Layer 3 of a small transformer language model trained on English Wikipedia (14 layers, counted from 0, width 128).
Take only the direct path to the model's output, skipping the later layers: a vector added to the residual stream pushes a token's score in proportion to its dot product with that token's output vector.

Output vectors of the tokens that the questions are about. A number n stands for n times 0.06.
"on": 4 -5 8 2 5 -4 -7 -5 3 5 -4 -3 4 2 4 2 0 -8 -2 7 -9 4 0 3 -4 0 -7 1 -2 4 3 2 -5 4 -7 -3 2 -5 -7 -1 9 -1 -3 3 -1 9 5 3 -9 -12 1 4 2 5 -1 0 -5 -7 3 4 3 3 -2 10 -5 -1 -5 -1 3 -4 1 8 3 -10 1 1 -7 -2 -1 6 -1 1 1 5 2 2 -3 -1 0 -3 6 1 -1 2 3 -4 -8 1 -1 -10 7 -2 6 7 -5 -3 -1 -7 5 -3 -11 1 2 -8 -6 0 2 -2 -1 8 -5 -1 -2 -2 1 1 3 -6
"v": 4 -1 -4 4 1 4 -10 -3 -2 0 -8 4 -6 -9 -1 -2 0 1 9 -3 3 7 3 -1 1 3 2 -3 6 2 5 3 -3 -3 -5 -3 5 6 -2 -10 -2 -1 5 5 5 8 7 3 7 6 -2 1 2 0 -1 -1 2 -3 -10 2 -3 3 5 -5 -5 4 -5 3 -2 1 2 5 7 -9 4 -2 -10 -1 3 1 -5 5 9 6 3 -7 -12 -2 -2 0 -4 -7 0 1 1 3 5 -2 -1 -6 4 -3 -5 5 1 -1 1 -2 7 6 0 1 -2 3 2 0 -1 -1 6 -5 3 4 -4 -5 -7 -2 -7 -7
"|---": 43 20 -23 -15 -37 19 -12 -12 -29 40 33 5 -37 9 52 20 11 0 -22 -36 -20 15 37 29 26 20 42 -5 21 25 33 36 -2 14 27 14 -4 30 -16 34 35 -13 37 35 -26 53 -34 32 40 -20 -1 23 13 19 -16 -23 46 22 -10 -41 -45 23 -20 -12 20 -27 7 19 3 -12 -11 -36 -10 -94 24 -9 -81 -2 23 -24 24 -31 12 49 45 1 15 -29 41 -6 4 -15 -15 -31 36 43 20 11 -29 -1 -51 20 -22 -46 2 -11 -9 -14 50 19 -35 -22 33 -40 -6 -10 -16 74 18 6 16 18 15 5 26 15 -26 24
"part": -4 1 -5 -7 1 3 -18 -7 -8 3 6 -6 -5 1 10 1 -1 -1 -4 -6 -3 8 7 -1 11 4 6 -3 6 3 5 8 5 4 2 8 -1 5 4 -6 6 7 5 1 1 15 -11 13 9 -1 -5 6 8 1 -18 6 2 3 -12 0 -5 11 5 -1 2 -1 -9 0 -1 -5 -9 -7 -7 -20 4 1 -18 3 3 -4 0 -10 11 15 13 -1 7 5 7 -11 -1 -7 -12 -6 4 2 -5 -5 -7 -3 0 -7 -1 -5 2 5 0 -3 6 -6 -6 -6 6 -6 -3 -1 -4 7 1 -2 8 16 9 0 4 9 -1 -6
"arl": 0 5 1 -4 -4 4 7 1 -9 2 9 -2 -7 -1 10 -3 -4 2 1 0 -4 2 5 7 5 8 -1 3 0 3 2 5 -8 -5 -4 4 -4 3 0 2 1 -6 1 4 -3 8 -3 10 2 -1 1 2 -5 5 -4 -7 8 -2 -3 -5 -6 -5 1 -1 4 -12 -6 14 -4 -4 -7 -9 -2 -12 3 -6 -17 2 4 -15 6 -7 2 19 4 -3 -5 1 -2 -7 -3 -2 2 -2 6 -1 -2 0 -7 -9 -10 17 -4 -7 -3 7 4 -7 10 1 -10 -2 4 -2 4 -1 4 -5 2 -5 -3 -3 -2 4 7 -6 -3 3
"n": -10 5 -1 4 1 4 -8 0 -10 -1 -4 -1 0 7 -12 1 1 13 2 1 5 5 -5 -7 -7 0 -1 1 -1 4 -1 3 -7 3 -2 -7 -1 0 2 -11 11 1 -13 4 0 3 8 -2 4 -8 -3 -8 9 4 -1 2 -2 1 -1 3 -3 11 2 0 -4 -4 0 4 1 8 0 12 1 -3 1 2 -4 5 12 -6 -6 -5 5 15 -4 -2 0 6 1 -2 0 -5 -1 -6 -2 -5 -2 -2 3 6 1 0 6 0 -1 -3 -1 0 3 1 -7 4 10 0 -4 0 1 -1 9 -3 3 -9 -8 3 2 6 -1 1
"G": 4 0 3 3 2 2 -7 -4 6 0 4 -4 0 -2 -3 -3 4 3 0 -1 -1 4 12 -3 2 6 -2 -5 2 -1 2 8 2 2 3 8 1 -2 4 6 2 2 6 8 -4 0 -2 -2 0 -2 6 2 0 0 3 7 -2 1 -2 0 -8 3 -7 -2 7 7 -6 -3 -2 4 -2 -2 8 -12 4 -4 -7 5 0 -3 7 5 -4 -3 1 -1 3 4 1 2 -4 -2 9 -4 5 -1 8 2 -8 -3 -2 -5 1 2 -1 -1 5 2 10 3 -6 -1 2 -6 -1 0 -3 3 4 2 1 -7 12 0 2 -2 -5 9
"up": 5 -1 1 3 -2 -2 -12 -8 -5 5 0 5 9 9 9 2 -1 4 -7 -12 0 3 3 1 3 2 1 -4 -3 -1 1 -7 -1 -2 -3 11 -5 -3 -10 -6 -9 1 1 2 -2 -2 0 5 0 -7 -7 2 5 8 -9 4 13 3 0 -8 3 -1 1 2 0 -4 -4 2 -1 -5 -1 1 1 -11 -4 -7 -15 3 -3 -6 1 -4 8 8 2 -1 9 3 -2 2 -7 -1 -1 13 11 6 -9 -3 -6 -3 9 -1 0 0 7 1 -4 10 4 2 -1 0 -1 -2 8 0 -7 -3 1 6 10 0 -2 8 2 0 -9 3

Output weights of attention head 2. The head adds the sum of these rows, row i times number i of z. A number n stands for n times 0.012.
o0: 14 37 -20 -3 -28 16 19 -17 -12 2 49 27 7 12 15 -38 -27 -2 -27 -6 17 -8 -16 -11 -15 10 -7 -5 -2 15 25 -3 8 -1 -9 20 26 47 1 25 22 -11 6 -10 35 0 20 6 -20 29 -13 -10 -23 -13 -17 7 21 -6 -30 27 36 -28 -48 -10 15 29 22 30 -2 17 -22 -33 4 1 13 7 12 -53 9 18 -26 -17 12 -2 -12 -3 -23 15 8 -24 21 -3 21 38 40 -15 -25 -20 -27 -11 -32 16 -9 21 -47 -3 -6 -33 -20 -23 -15 -3 29 8 -39 8 11 -20 -4 -10 7 -17 -10 -13 6 4 4 25
o1: -35 -15 23 33 21 -8 -13 -29 5 -42 12 -22 -17 25 5 23 -2 -48 22 24 15 10 -16 2 -2 19 -64 8 -55 51 -4 14 13 -9 -17 -17 34 -20 22 25 15 23 -11 19 -28 -14 6 16 -14 -31 26 -36 -1 12 -20 -1 17 19 -21 -29 24 12 -64 33 -24 21 63 -6 0 -54 -41 -23 -36 -9 -35 31 -19 3 0 -5 25 49 7 22 -31 30 -32 -4 6 -5 -22 -10 14 32 2 19 2 -4 -26 -5 -18 34 -30 -7 19 -6 18 -37 -23 25 28 -31 40 3 16 3 1 3 10 -36 -11 0 -22 22 6 40 48 21
o2: -41 14 -8 -4 -9 -62 5 6 20 21 -13 47 -57 12 29 -4 28 15 34 -4 -5 -20 3 -7 38 -79 -27 29 0 -3 -33 47 3 -29 -2 17 -31 -19 -26 26 12 43 7 12 -9 -22 -28 -11 -26 -22 -35 -25 15 2 2 24 -18 -3 -2 -33 -11 8 12 -22 30 -3 47 32 13 29 -8 -3 9 20 -40 3 26 -40 5 8 -48 53 22 17 -5 6 11 8 1 -5 -29 10 2 -4 17 -22 -50 1 -8 27 3 31 52 11 11 -7 -9 11 31 -11 -5 -12 4 11 6 35 8 14 32 4 -4 12 -4 -27 -35 27 3 -33
o3: -11 38 -41 -1 -22 23 14 12 37 9 15 80 18 -39 2 9 74 -48 23 -24 -19 -1 1 74 27 -9 25 27 11 22 10 22 30 -11 4 12 -1 -7 -8 23 74 7 -24 45 2 -13 30 -23 22 51 3 24 -2 29 24 -27 -13 21 -5 -8 -37 44 6 9 23 1 40 21 15 13 -18 6 18 42 4 5 -37 10 14 14 18 -11 31 13 -19 31 20 -6 23 22 -14 -3 14 -4 -45 37 36 3 -35 41 -32 6 30 5 -1 61 1 -3 17 -3 -9 9 14 13 31 -18 24 -54 45 -20 29 -51 18 -34 -5 -10 2 22
o4: 7 -33 37 -9 30 -2 17 -26 -36 2 40 -30 21 -18 -12 20 25 -32 -42 -5 29 23 -58 1 -14 27 -19 17 -14 -2 13 -14 1 -11 0 -2 0 -31 24 23 3 -16 1 -1 -3 -23 4 -67 5 1 9 19 38 -16 5 -23 -13 -21 -20 13 1 22 5 55 -19 19 -2 0 -31 11 47 -7 -30 9 -14 18 27 16 -5 -15 37 -14 21 -27 33 -40 0 -30 31 12 -8 31 2 -2 -2 -7 39 -20 8 4 61 -4 23 1 20 9 -3 4 72 3 0 24 18 13 -17 0 -10 6 44 -25 3 -12 9 -52 31 11 -7 -15
o5: -29 0 34 -6 -3 31 -3 8 28 51 24 37 15 -22 6 -20 5 9 -10 27 -42 -10 -5 6 9 -16 -10 22 -15 9 5 20 12 -65 -14 19 23 22 -9 -11 25 -10 -9 -4 -2 7 -12 36 10 -35 3 -5 16 -30 4 0 -1 -23 -29 55 -58 -11 13 4 14 26 13 -34 9 -31 -3 -11 -8 17 -20 34 -3 33 34 8 38 24 -16 -7 -28 32 -11 -21 20 -43 42 29 11 14 41 -21 1 61 41 -19 -36 14 -8 -7 -32 -22 13 22 -10 -30 -14 -15 22 9 36 8 -12 25 18 18 17 -15 10 1 -4 -2 -9 41
o6: -13 -25 -2 6 -16 -17 5 -12 -31 -44 18 -23 -21 6 2 -30 -10 6 -24 -35 71 17 -32 -48 -1 -34 7 17 12 12 28 25 0 -22 -14 3 -14 11 -6 0 -3 -9 22 -34 -24 -22 47 -35 -38 -18 -32 9 62 11 -24 0 -33 -8 -34 12 23 32 11 -7 -14 43 24 17 -41 -50 1 61 44 -5 -14 -20 -4 34 18 6 -3 6 -44 13 -33 -31 -18 16 -19 3 -23 12 7 -16 -38 23 -19 -3 -6 20 42 -12 42 30 62 -43 -12 2 -62 14 16 14 -4 5 -4 12 -1 23 20 18 -15 6 29 17 27 -1 -13 -4
o7: 19 -46 7 12 23 37 -6 39 6 -22 5 -27 19 8 -11 11 -38 -17 -4 -6 -18 -13 15 47 -9 24 -25 -45 29 -31 -5 8 -43 7 0 1 7 -2 7 9 -24 -9 -14 13 -5 2 1 38 -11 2 17 20 48 20 61 7 18 38 -26 56 28 19 7 4 29 -33 31 -42 -15 39 26 -22 -2 25 -2 -45 45 2 69 -13 4 -20 -8 9 -6 17 0 32 -5 16 -6 6 -3 31 -3 56 11 23 -35 7 8 -11 27 -8 6 21 0 35 53 3 -14 24 15 -3 -12 -10 -42 2 -13 -17 19 41 -8 -11 -20 0 -16 -2
o8: 6 1 23 -10 -15 -1 25 -11 -30 -1 -12 7 -32 8 -4 -21 -10 34 4 -60 -21 21 -62 35 -7 15 -29 -16 46 14 -10 13 -21 27 -5 -26 9 -10 1 -10 2 -28 10 -15 17 1 16 7 13 -29 -47 -29 -3 -16 2 -11 17 21 -36 -1 5 7 -1 -54 28 -56 -13 36 8 -34 -7 -12 -7 -24 -9 16 14 -32 -19 17 1 -2 30 24 18 18 -6 -21 -7 18 -10 -14 4 1 -15 -21 20 3 -25 7 18 -20 40 -2 8 -2 48 -20 0 15 17 -1 -29 -5 -9 -10 -22 11 -22 25 -19 9 -71 39 8 10 0 15
o9: -13 44 29 -1 2 20 4 17 -19 -7 -16 -13 17 22 -12 -8 12 15 -4 -12 47 7 4 5 0 -15 6 10 66 -13 -16 12 -24 -24 5 12 53 8 -18 -13 5 36 50 6 40 -35 -42 30 27 -11 6 -21 -39 26 20 -1 25 10 6 -6 -32 75 -28 -34 -22 -30 -12 -11 -5 41 78 1 0 14 -15 -3 -5 67 28 -21 4 -13 7 25 -17 11 11 -12 59 11 -2 23 -43 -39 14 10 28 2 66 -12 -23 -35 2 6 -10 -21 16 47 64 16 -38 -8 25 10 -69 7 -4 14 -9 -13 4 4 -27 -31 -6 -1 -30 -30
o10: -3 36 -25 19 41 -11 -15 7 3 26 -45 41 -17 -6 38 0 1 -21 31 -13 19 11 -12 11 -4 -9 -5 6 -2 -1 -29 46 17 10 -34 56 7 -40 47 -2 -13 44 -23 6 -6 -30 12 49 -5 32 -20 -35 32 20 27 54 -13 -18 57 -40 -21 -42 25 -16 -14 16 22 -1 -37 4 -29 -31 -10 -18 -12 16 -2 42 -59 -31 -32 48 43 5 28 23 -34 7 8 3 63 -15 23 -8 55 -29 16 -61 22 11 -18 -37 8 -20 -16 -10 22 39 -4 -2 -31 -33 -14 16 17 48 23 32 46 8 11 -50 -4 -45 10 2 -42 3
o11: -1 7 16 52 -16 4 -49 -14 39 22 -51 -30 -8 -21 -47 -23 23 -5 20 -20 -12 23 -4 -37 48 1 -6 10 -4 2 -3 1 -3 22 13 5 18 26 2 -7 43 -20 44 19 -16 -29 18 8 -33 40 -13 -3 -36 13 3 7 -13 -17 -19 7 -4 -29 -20 12 -13 0 -10 7 -10 -3 -9 33 -15 7 -7 -55 36 -20 -8 25 -11 -37 42 -9 13 2 -36 10 4 39 -33 57 -1 -21 23 -3 -8 -14 -12 -12 -11 -41 -20 -4 -22 -25 47 -1 6 -5 -17 2 -1 -20 -29 30 39 48 3 -19 -35 16 -20 -5 16 10 -34 -3
o12: 6 -11 7 27 -28 25 30 4 -1 -26 -10 21 4 11 -7 -20 -30 8 29 13 -22 4 -34 -31 48 13 38 -2 -4 -25 -30 2 -13 -7 -2 -7 51 31 19 -10 3 -27 23 7 31 10 -1 -1 -38 -23 -12 14 6 -19 -17 20 -23 -15 -65 56 -21 31 -53 -32 -3 -47 1 -12 19 43 -12 -6 22 -36 -25 10 -2 7 0 38 -5 23 13 -37 8 -1 39 -15 24 3 -15 2 9 -12 -43 -23 -13 -6 26 -11 36 -55 30 8 -13 9 24 -37 -55 -7 -8 -32 -13 4 -25 20 50 -22 -58 37 -9 -1 60 -23 -24 -8 -13 6
o13: -7 -20 19 -27 15 17 10 -1 10 -25 12 10 9 38 26 4 9 -12 36 -30 21 -37 -9 -25 -32 0 -13 -12 -25 -31 21 5 -4 -2 -5 11 5 28 -5 0 -12 20 3 -36 22 0 5 -12 -29 9 55 -24 -2 7 14 -7 53 19 20 -20 -12 20 46 17 -23 -18 -21 11 -11 -13 -24 -3 -9 -6 37 -13 -4 39 20 19 -16 -10 20 34 12 6 -33 28 30 82 14 -3 23 32 -58 15 4 -7 43 -13 -33 -17 6 8 -30 -19 -47 6 -9 2 -4 -6 -42 -21 19 -23 3 18 32 17 15 -29 -3 -17 -58 46 32 6
o14: 33 -29 -31 18 23 19 -15 28 19 -41 5 -6 -2 18 17 6 13 18 7 -5 -27 30 6 17 -4 -23 -42 -19 12 -31 -10 -20 -2 18 -16 -4 -34 -17 8 -5 32 25 -42 5 15 -12 -20 29 40 1 -31 23 1 -18 14 11 7 -3 7 11 13 1 12 4 17 16 11 -3 44 -7 4 61 52 41 52 13 33 12 18 17 12 3 17 -9 -16 53 -2 1 -50 0 -6 -14 14 23 -24 -23 5 -12 -22 26 -10 6 3 -45 12 34 -12 25 25 -29 -49 6 -17 -32 24 -4 6 -19 26 25 -26 51 -9 -6 -51 2 -13 25
o15: 20 17 17 11 8 -26 -4 -14 -15 -36 -23 -12 11 -16 31 -7 -1 -19 -65 24 31 29 -32 13 -20 -39 22 24 -33 -15 -2 24 8 19 -13 -25 -25 -59 -23 27 -16 48 4 -2 -44 13 1 0 -6 19 20 -24 -6 14 -30 29 -3 -22 20 -21 4 -37 44 -3 -48 -27 22 22 -35 11 -17 9 -3 1 12 -34 -21 -15 -4 37 7 5 0 6 24 -35 -35 5 33 -1 -30 19 2 -18 -11 35 29 10 2 52 2 36 28 14 12 6 1 -30 -36 30 -20 15 28 -30 28 29 -24 29 -5 -13 11 27 -1 21 34 -15 -5 -11
o16: -6 8 -19 -2 -12 19 15 4 -23 0 -7 -4 -4 9 42 15 -10 6 9 37 9 15 -16 -30 34 -3 11 -58 7 2 -8 17 42 -25 -24 -3 16 -28 -1 24 -39 11 42 -13 -22 33 38 24 2 13 17 -7 18 -25 3 14 15 16 -56 20 5 -39 32 18 9 24 8 -13 7 93 -25 -32 20 15 19 -13 -28 -16 -23 0 -13 22 -7 -70 -35 36 6 23 5 -41 -16 4 35 -2 -16 -8 12 -18 -3 10 -29 9 -15 10 -33 7 -40 -5 -36 5 22 19 -37 -41 25 -49 21 -37 11 -70 -3 13 -21 1 -18 12 -19 -13
o17: -9 30 37 29 -35 -9 -14 0 1 -13 -27 -22 20 6 -73 -27 -5 -3 -27 -7 -9 9 -3 -8 53 5 -20 -1 21 -18 20 11 -12 6 46 -6 30 -1 29 15 -17 9 10 -27 18 -15 3 35 -37 -33 -3 43 26 -21 -18 -6 -5 1 -41 42 -15 29 -1 68 -18 -3 35 1 12 17 -8 26 -50 -28 5 6 14 23 -18 8 -11 -28 -7 20 4 50 1 -6 -24 -17 15 62 11 14 -11 17 16 -5 39 11 -31 -14 40 18 20 -13 10 -7 18 -30 -9 15 -1 24 -13 6 -31 33 21 -10 7 45 -10 -19 19 -21 3 -9
o18: -39 20 -24 25 -2 -33 -23 -26 24 6 -51 50 17 10 1 -10 8 6 15 -3 4 11 29 11 24 51 -11 38 -16 2 -20 3 -12 -10 8 25 -33 14 27 -48 23 -1 32 14 -20 7 -15 25 13 26 -12 -34 32 21 4 -4 -15 -35 -6 9 24 -19 -9 -33 29 28 8 -38 -39 1 -36 -7 -3 -16 -26 -15 17 -10 -20 13 39 -2 4 17 24 -10 -20 22 -26 -11 -9 17 31 5 74 6 -13 -11 -44 -32 17 2 -6 48 -8 -2 14 -30 49 0 5 -29 30 -30 23 17 39 22 18 2 61 1 -28 -26 -42 0 -27 -37
o19: -7 21 -33 24 5 -10 29 -32 34 -6 80 -57 9 12 7 32 -9 54 2 29 37 28 -1 66 -3 -17 -25 48 9 11 -16 -11 -13 11 25 -1 -42 -13 15 5 25 0 26 24 -13 -24 -10 -9 -24 39 -21 0 -28 -17 1 -1 43 -14 6 -30 19 0 12 -5 -1 -5 4 22 7 38 52 22 39 -2 75 4 44 0 15 11 -9 -12 -30 8 -21 15 -28 -4 31 -32 12 -56 22 5 -20 -39 37 -4 7 16 -10 5 -37 -35 16 -43 -2 -24 -23 -3 -4 -20 41 5 -13 -11 24 -63 4 -10 -27 5 -10 -8 -28 -13 39 6
o20: -18 12 -28 -7 -14 14 40 -68 -4 -25 25 -17 28 38 -19 -7 8 -11 13 -25 1 27 29 49 -49 42 -20 -31 20 -1 -51 -5 35 -26 19 -22 -16 -13 -13 34 -16 -4 -22 20 11 -11 1 -39 -9 21 -3 27 15 -29 27 21 -3 -8 -1 -19 11 -32 6 12 -8 -10 23 15 -2 -7 8 -2 26 22 33 6 25 6 11 21 -2 -21 25 22 -35 31 4 -13 63 -26 11 38 24 -7 -37 30 -11 44 -2 4 -1 49 46 -27 -11 3 10 -45 11 9 19 -27 -1 -17 8 -38 9 -24 15 -12 -5 -9 16 -36 0 1 -19 -20
o21: -36 68 14 2 -11 19 -7 -29 -17 -77 7 17 37 3 26 -24 -23 18 -2 -10 33 29 -3 9 -3 27 -35 20 46 -25 25 -12 36 -11 -14 1 -24 -44 1 41 14 18 -13 -3 29 0 3 -44 -8 33 -33 1 -13 29 -14 21 4 -9 -2 29 5 6 -31 -23 -42 -42 33 -8 -1 -9 8 -51 30 22 -14 -7 -12 -22 24 27 -15 27 24 -1 -11 -19 25 -2 10 21 -10 11 24 20 11 30 -27 -11 10 14 -3 -52 -5 53 -17 23 32 11 -59 -5 -12 42 -3 -24 18 -34 -31 -25 12 11 10 -2 -19 -30 6 -6 17 13
o22: -11 12 33 -2 13 -12 -12 9 -5 17 -12 6 -54 21 -21 8 15 32 25 12 -13 -18 6 14 61 -2 9 -40 -50 -26 56 0 -29 22 36 -18 -21 29 66 24 43 -16 0 2 29 25 -2 9 1 15 13 14 4 -32 -19 -18 -26 -4 13 4 30 -16 -4 12 21 0 16 -1 -5 -32 -1 -29 21 15 12 11 37 13 32 16 -3 -2 28 -4 -2 15 38 0 -20 32 4 -18 -2 -12 15 25 -32 10 10 20 7 -34 -42 20 -16 -29 -25 -16 4 -24 -13 -8 -10 3 -28 -14 34 -9 2 -20 40 -34 -46 -27 16 -14 33 -21
o23: -11 0 -19 5 -29 17 7 27 2 -1 -40 -12 -20 9 17 -2 -18 -15 -16 -19 -42 -44 10 34 30 0 -4 18 -17 19 16 17 35 -17 -41 -16 -27 11 -9 -34 -25 -40 -1 -6 -16 8 -17 -18 -15 19 -59 -62 -14 3 -10 5 -3 9 0 9 4 -10 47 -13 16 46 -11 24 -34 6 19 -27 -78 -47 -33 -19 -43 11 -28 2 -34 -7 18 5 -61 5 -31 -7 -46 -25 13 -25 -13 -7 -16 45 -5 -8 -12 -4 10 3 0 -21 22 36 -31 -27 -40 16 -17 6 -7 -15 -6 10 -17 11 31 11 17 15 56 -32 4 -26 21 12
o24: -37 26 6 1 1 -4 -7 -10 -25 -17 -12 37 4 1 43 2 6 54 -10 8 21 -33 2 -17 35 -4 9 18 22 14 43 -7 -3 -10 17 10 13 2 -11 48 -6 26 -18 -11 -16 -19 -3 3 17 7 1 -36 -26 35 -25 -16 -5 56 1 -9 -44 -21 21 -25 -16 -5 1 11 13 2 -21 36 -14 -16 6 -25 -5 43 2 35 11 18 -23 21 26 -9 -28 20 -23 2 16 -23 -15 -40 -12 14 -25 10 2 -17 3 36 27 46 -2 35 -18 -11 28 20 -4 22 20 -5 4 16 -1 53 -8 -5 -24 -5 -36 14 30 60 -6 26
o25: -32 -23 30 -25 -4 16 -27 16 -1 -43 1 -18 -13 -16 -5 8 2 25 35 -23 -18 38 -3 8 -8 -26 -21 10 49 35 32 24 40 -32 -8 10 -8 29 -40 15 -20 -4 9 0 -31 7 31 -10 12 9 9 11 34 -4 60 37 35 24 16 2 34 -52 -1 -54 14 9 9 16 2 -1 -31 22 -10 2 -2 26 -23 -19 46 -16 -53 -1 -9 39 4 -10 41 21 -14 -6 59 3 -18 -14 -34 47 -6 28 32 12 -32 6 1 -2 -29 35 -9 15 -50 -44 20 7 -13 5 36 -14 -10 -27 49 33 -13 -32 4 -35 0 -20 -28 4
o26: 6 -11 -33 19 8 -18 -46 36 -24 30 5 26 2 12 -18 -54 -8 1 -9 -5 14 -17 -41 -57 21 8 -36 6 -48 7 -41 16 -14 38 -37 -8 -11 -6 -9 10 -19 5 -9 -26 -16 1 18 35 17 22 -5 20 22 28 20 -14 14 38 -24 -39 -19 15 7 6 -1 4 2 3 16 42 -14 -7 -39 3 17 5 -25 27 -26 -5 -45 54 19 -24 5 10 29 -8 -17 37 29 -7 -9 5 2 -32 23 0 -7 -53 9 -6 53 41 -20 -12 -11 -2 -5 -21 27 -42 -12 18 13 4 -20 63 18 33 25 -17 13 28 2 -29 -22 -37
o27: 19 5 36 25 10 -47 22 -19 -35 -14 44 22 33 -25 -25 55 -1 3 11 52 -13 17 -14 19 1 0 11 3 -21 -16 -15 -35 -26 -39 3 -33 17 -14 -10 13 -28 17 -21 12 45 -6 1 -2 -1 -12 -29 15 58 0 13 13 -22 39 -19 -5 9 -52 -11 -12 -22 -11 33 21 7 7 0 -18 46 14 18 7 3 -52 -30 26 -19 32 29 -9 11 14 -12 -5 20 -13 15 6 -12 27 35 20 29 -28 -56 19 -29 -17 7 -5 -40 3 -40 5 1 5 34 7 -55 34 37 0 -13 19 8 -10 8 -8 7 20 31 32 25 39
o28: -31 12 -10 22 -13 0 -51 -34 2 -43 28 -17 30 -61 41 16 -37 -27 -4 4 -8 -9 -15 17 -4 45 19 29 -12 12 42 -14 -16 16 27 -13 -29 17 -21 48 32 -3 -23 -13 53 16 1 37 40 45 9 10 10 -24 -2 0 13 11 10 18 -10 1 15 -15 -19 -18 5 -5 -27 -20 -4 6 -17 -12 -23 12 -56 11 32 12 -10 1 12 11 -47 65 -13 -19 4 12 41 -17 43 28 18 21 19 4 -28 -13 16 15 -20 -17 -14 -12 -20 3 -16 -11 -40 -8 11 -22 -19 4 -3 -26 53 7 -1 -16 -1 25 -23 0 13 30
o29: 3 37 -22 -14 -8 16 -20 23 -17 8 28 -24 5 -10 -9 6 -28 -32 -17 8 -18 17 10 31 4 26 45 41 -8 30 -15 3 -2 -8 41 -18 15 -39 -38 42 11 -18 66 -7 21 52 -15 -39 -10 -66 -30 -10 13 -4 3 22 7 -22 44 -17 -3 -9 -10 -8 -31 -57 28 -48 -9 -23 62 -4 -32 -22 14 -22 -19 -6 -14 -8 -4 -13 -8 1 9 16 -39 29 46 -36 -26 37 -21 11 5 32 32 16 -14 -13 13 -16 -23 5 -15 -18 -8 -26 -5 32 2 28 -5 17 -12 -1 -9 19 -4 18 3 13 -17 -1 -1 -33 -33 2
o30: 44 -2 24 32 -31 20 -17 35 30 30 -32 -10 1 -54 11 -10 53 7 -3 45 38 7 6 -19 -20 -16 38 -13 12 5 -3 14 29 27 -5 -18 -22 1 -17 28 -6 20 24 -10 -6 28 -4 -14 7 -31 -16 2 -16 8 20 -3 4 -23 15 -12 50 9 15 7 2 -27 0 -10 3 -31 -16 -8 -14 -26 36 -20 -36 2 16 9 -13 -17 32 -24 81 -4 18 0 -4 -9 22 -25 -14 -32 2 44 10 -16 9 43 11 33 -15 -18 6 -37 5 -5 -22 -6 -37 -68 -24 -25 5 -12 -21 -5 -11 -12 14 -55 19 -10 -4 10 -32 43
o31: 51 39 -5 31 3 1 -26 15 20 -28 -13 -24 7 14 -30 1 -8 4 23 16 -25 13 27 19 -1 -20 17 -5 12 -25 -7 11 -26 -6 18 13 4 -50 31 -18 -9 8 -21 -46 8 -10 -10 42 -7 -68 9 -16 23 32 0 10 14 -30 -13 2 5 -13 47 7 19 -12 48 -9 25 13 -19 -28 23 47 -13 8 -22 0 -13 44 -45 -7 -19 -46 -10 10 20 12 47 41 -10 -29 -49 3 22 6 28 14 -1 -13 -26 6 -25 -17 16 -2 -1 -5 3 -66 6 -37 -16 -34 -7 15 -21 -2 0 -40 13 4 -6 17 -37 -15 3 -21

Each question shows a token from some text and the vector z that the head gathered there. A number n stands for n times 0.032.

"S": -2 -8 -9 -7 22 -1 6 3 -2 1 0 -7 -7 7 1 -11 -1 1 4 -2 -10 1 -18 4 -9 -5 -1 -11 6 -3 -12 2
Pushed up most: "up"

" hand": 10 -6 -11 19 28 -6 -3 0 -2 6 -3 6 -7 0 -8 -23 -12 5 13 -7 9 6 -9 -6 -14 -6 -1 8 9 1 -19 -10
Pushed down most: "part"

"ust": -15 16 -6 -12 13 -5 1 -1 5 -8 5 2 -2 9 -7 -2 15 -1 15 3 6 -3 -2 -2 4 -17 -2 3 10 2 -8 2
Pushed down most: "|---"

"as": 7 -12 -4 -3 10 -20 -17 -2 3 -1 10 19 -7 -4 17 -27 -2 -4 6 -8 3 3 -8 1 -7 -1 3 -8 3 -7 1 1
Which two tokens does it push up most, strongest first? "v", "G"

" received": 1 17 -24 7 37 -31 15 -24 0 -3 -7 18 -18 5 -16 -12 27 -3 1 8 -14 -36 -29 1 18 -27 18 -6 9 -5 -23 -9
Which two tokens does it push up most, strongest first? "v", "arl"

"o": 3 -19 5 3 7 -1 -5 2 10 3 30 -2 -13 -16 6 3 8 -5 6 -13 9 -3 3 8 -8 -13 -2 6 -1 -6 -6 -9
Pushed down most: "on"

" g": 13 -16 0 6 12 -23 9 4 5 -4 8 2 -11 -12 8 -16 0 -12 -14 -5 -7 10 -9 0 -1 7 7 -10 0 2 2 5
Pushed up most: "up"

"rough": 6 -12 3 9 3 -13 -6 10 0 2 26 4 2 -17 14 -20 8 -1 4 -2 -1 -5 -6 -5 -16 6 2 -1 -8 10 5 -6
Pushed up most: "G"

"P": -22 -6 -5 -2 27 -7 7 5 4 17 2 4 -6 5 -10 -11 -21 -5 2 -10 -5 6 -27 0 2 1 0 -12 0 5 -7 7
Which three tokens does it push up most, strongest first? "|---", "up", "n"

" sp": 7 -15 -7 1 3 -4 0 0 11 0 18 1 0 -6 4 -5 3 -3 4 -8 2 2 4 9 -9 -9 -14 1 -3 -10 -8 -8
Pushed up most: "v"

" did not": 7 10 -10 -3 8 6 2 -5 -7 2 30 11 -7 10 -9 -6 19 3 3 -1 -7 6 8 -8 10 -5 -7 -13 5 6 3 1
Pushed down most: "up"

" ===": 2 79 4 14 41 4 24 4 41 -51 -40 -57 -36 -35 -50 -2 9 -17 -9 40 38 21 -76 75 12 40 -30 24 39 21 -94 -39
Which two tokens does it push up most, strongest first? "arl", "up"

"t": 5 -5 -7 20 18 -7 3 -1 5 5 10 17 4 -7 5 -27 -3 11 2 -7 2 0 -24 -4 -8 -10 4 -9 3 6 4 4
Pushed down most: "arl"

"ats": 9 9 10 -8 9 -4 -19 -9 7 16 26 17 -2 -1 6 2 -12 -2 24 1 6 -7 10 -17 2 -18 -1 -13 -3 8 0 -6
Pushed down most: "up"

" Cal": -10 -22 -6 -15 13 -1 -11 5 -4 -5 5 -5 -23 -7 3 1 1 3 -1 -2 -12 -6 -1 2 5 8 -2 -4 0 3 -11 4
Which three tokens does it push up most, strongest first? "up", "|---", "part"

"007": 0 -16 -3 -18 7 -11 -6 4 1 -1 -2 16 -2 -14 -1 -8 11 1 0 3 -17 -2 -15 -22 -19 -15 -4 -3 1 27 1 -1
Pushed up most: "on"

" employ": 0 -24 4 -18 -19 -46 -8 -3 -9 8 26 0 -14 2 14 3 6 4 -4 -15 -17 -16 23 2 -1 11 24 4 -9 3 2 -5
Pushed down most: "arl"

"g": -7 -7 -12 -37 20 18 -27 18 0 26 21 -22 -9 24 -10 -22 -20 -15 10 -8 -22 -2 8 -5 5 -4 -1 -16 20 -24 3 6
Which three tokens does it push up most, strongest first? "|---", "part", "up"

" services": -1 -9 -21 33 23 -18 36 -4 -23 45 15 12 -6 -3 -28 -27 17 43 -12 -23 -2 30 -2 -4 -4 9 23 -14 -19 -1 -10 -14
Pushed up most: "n"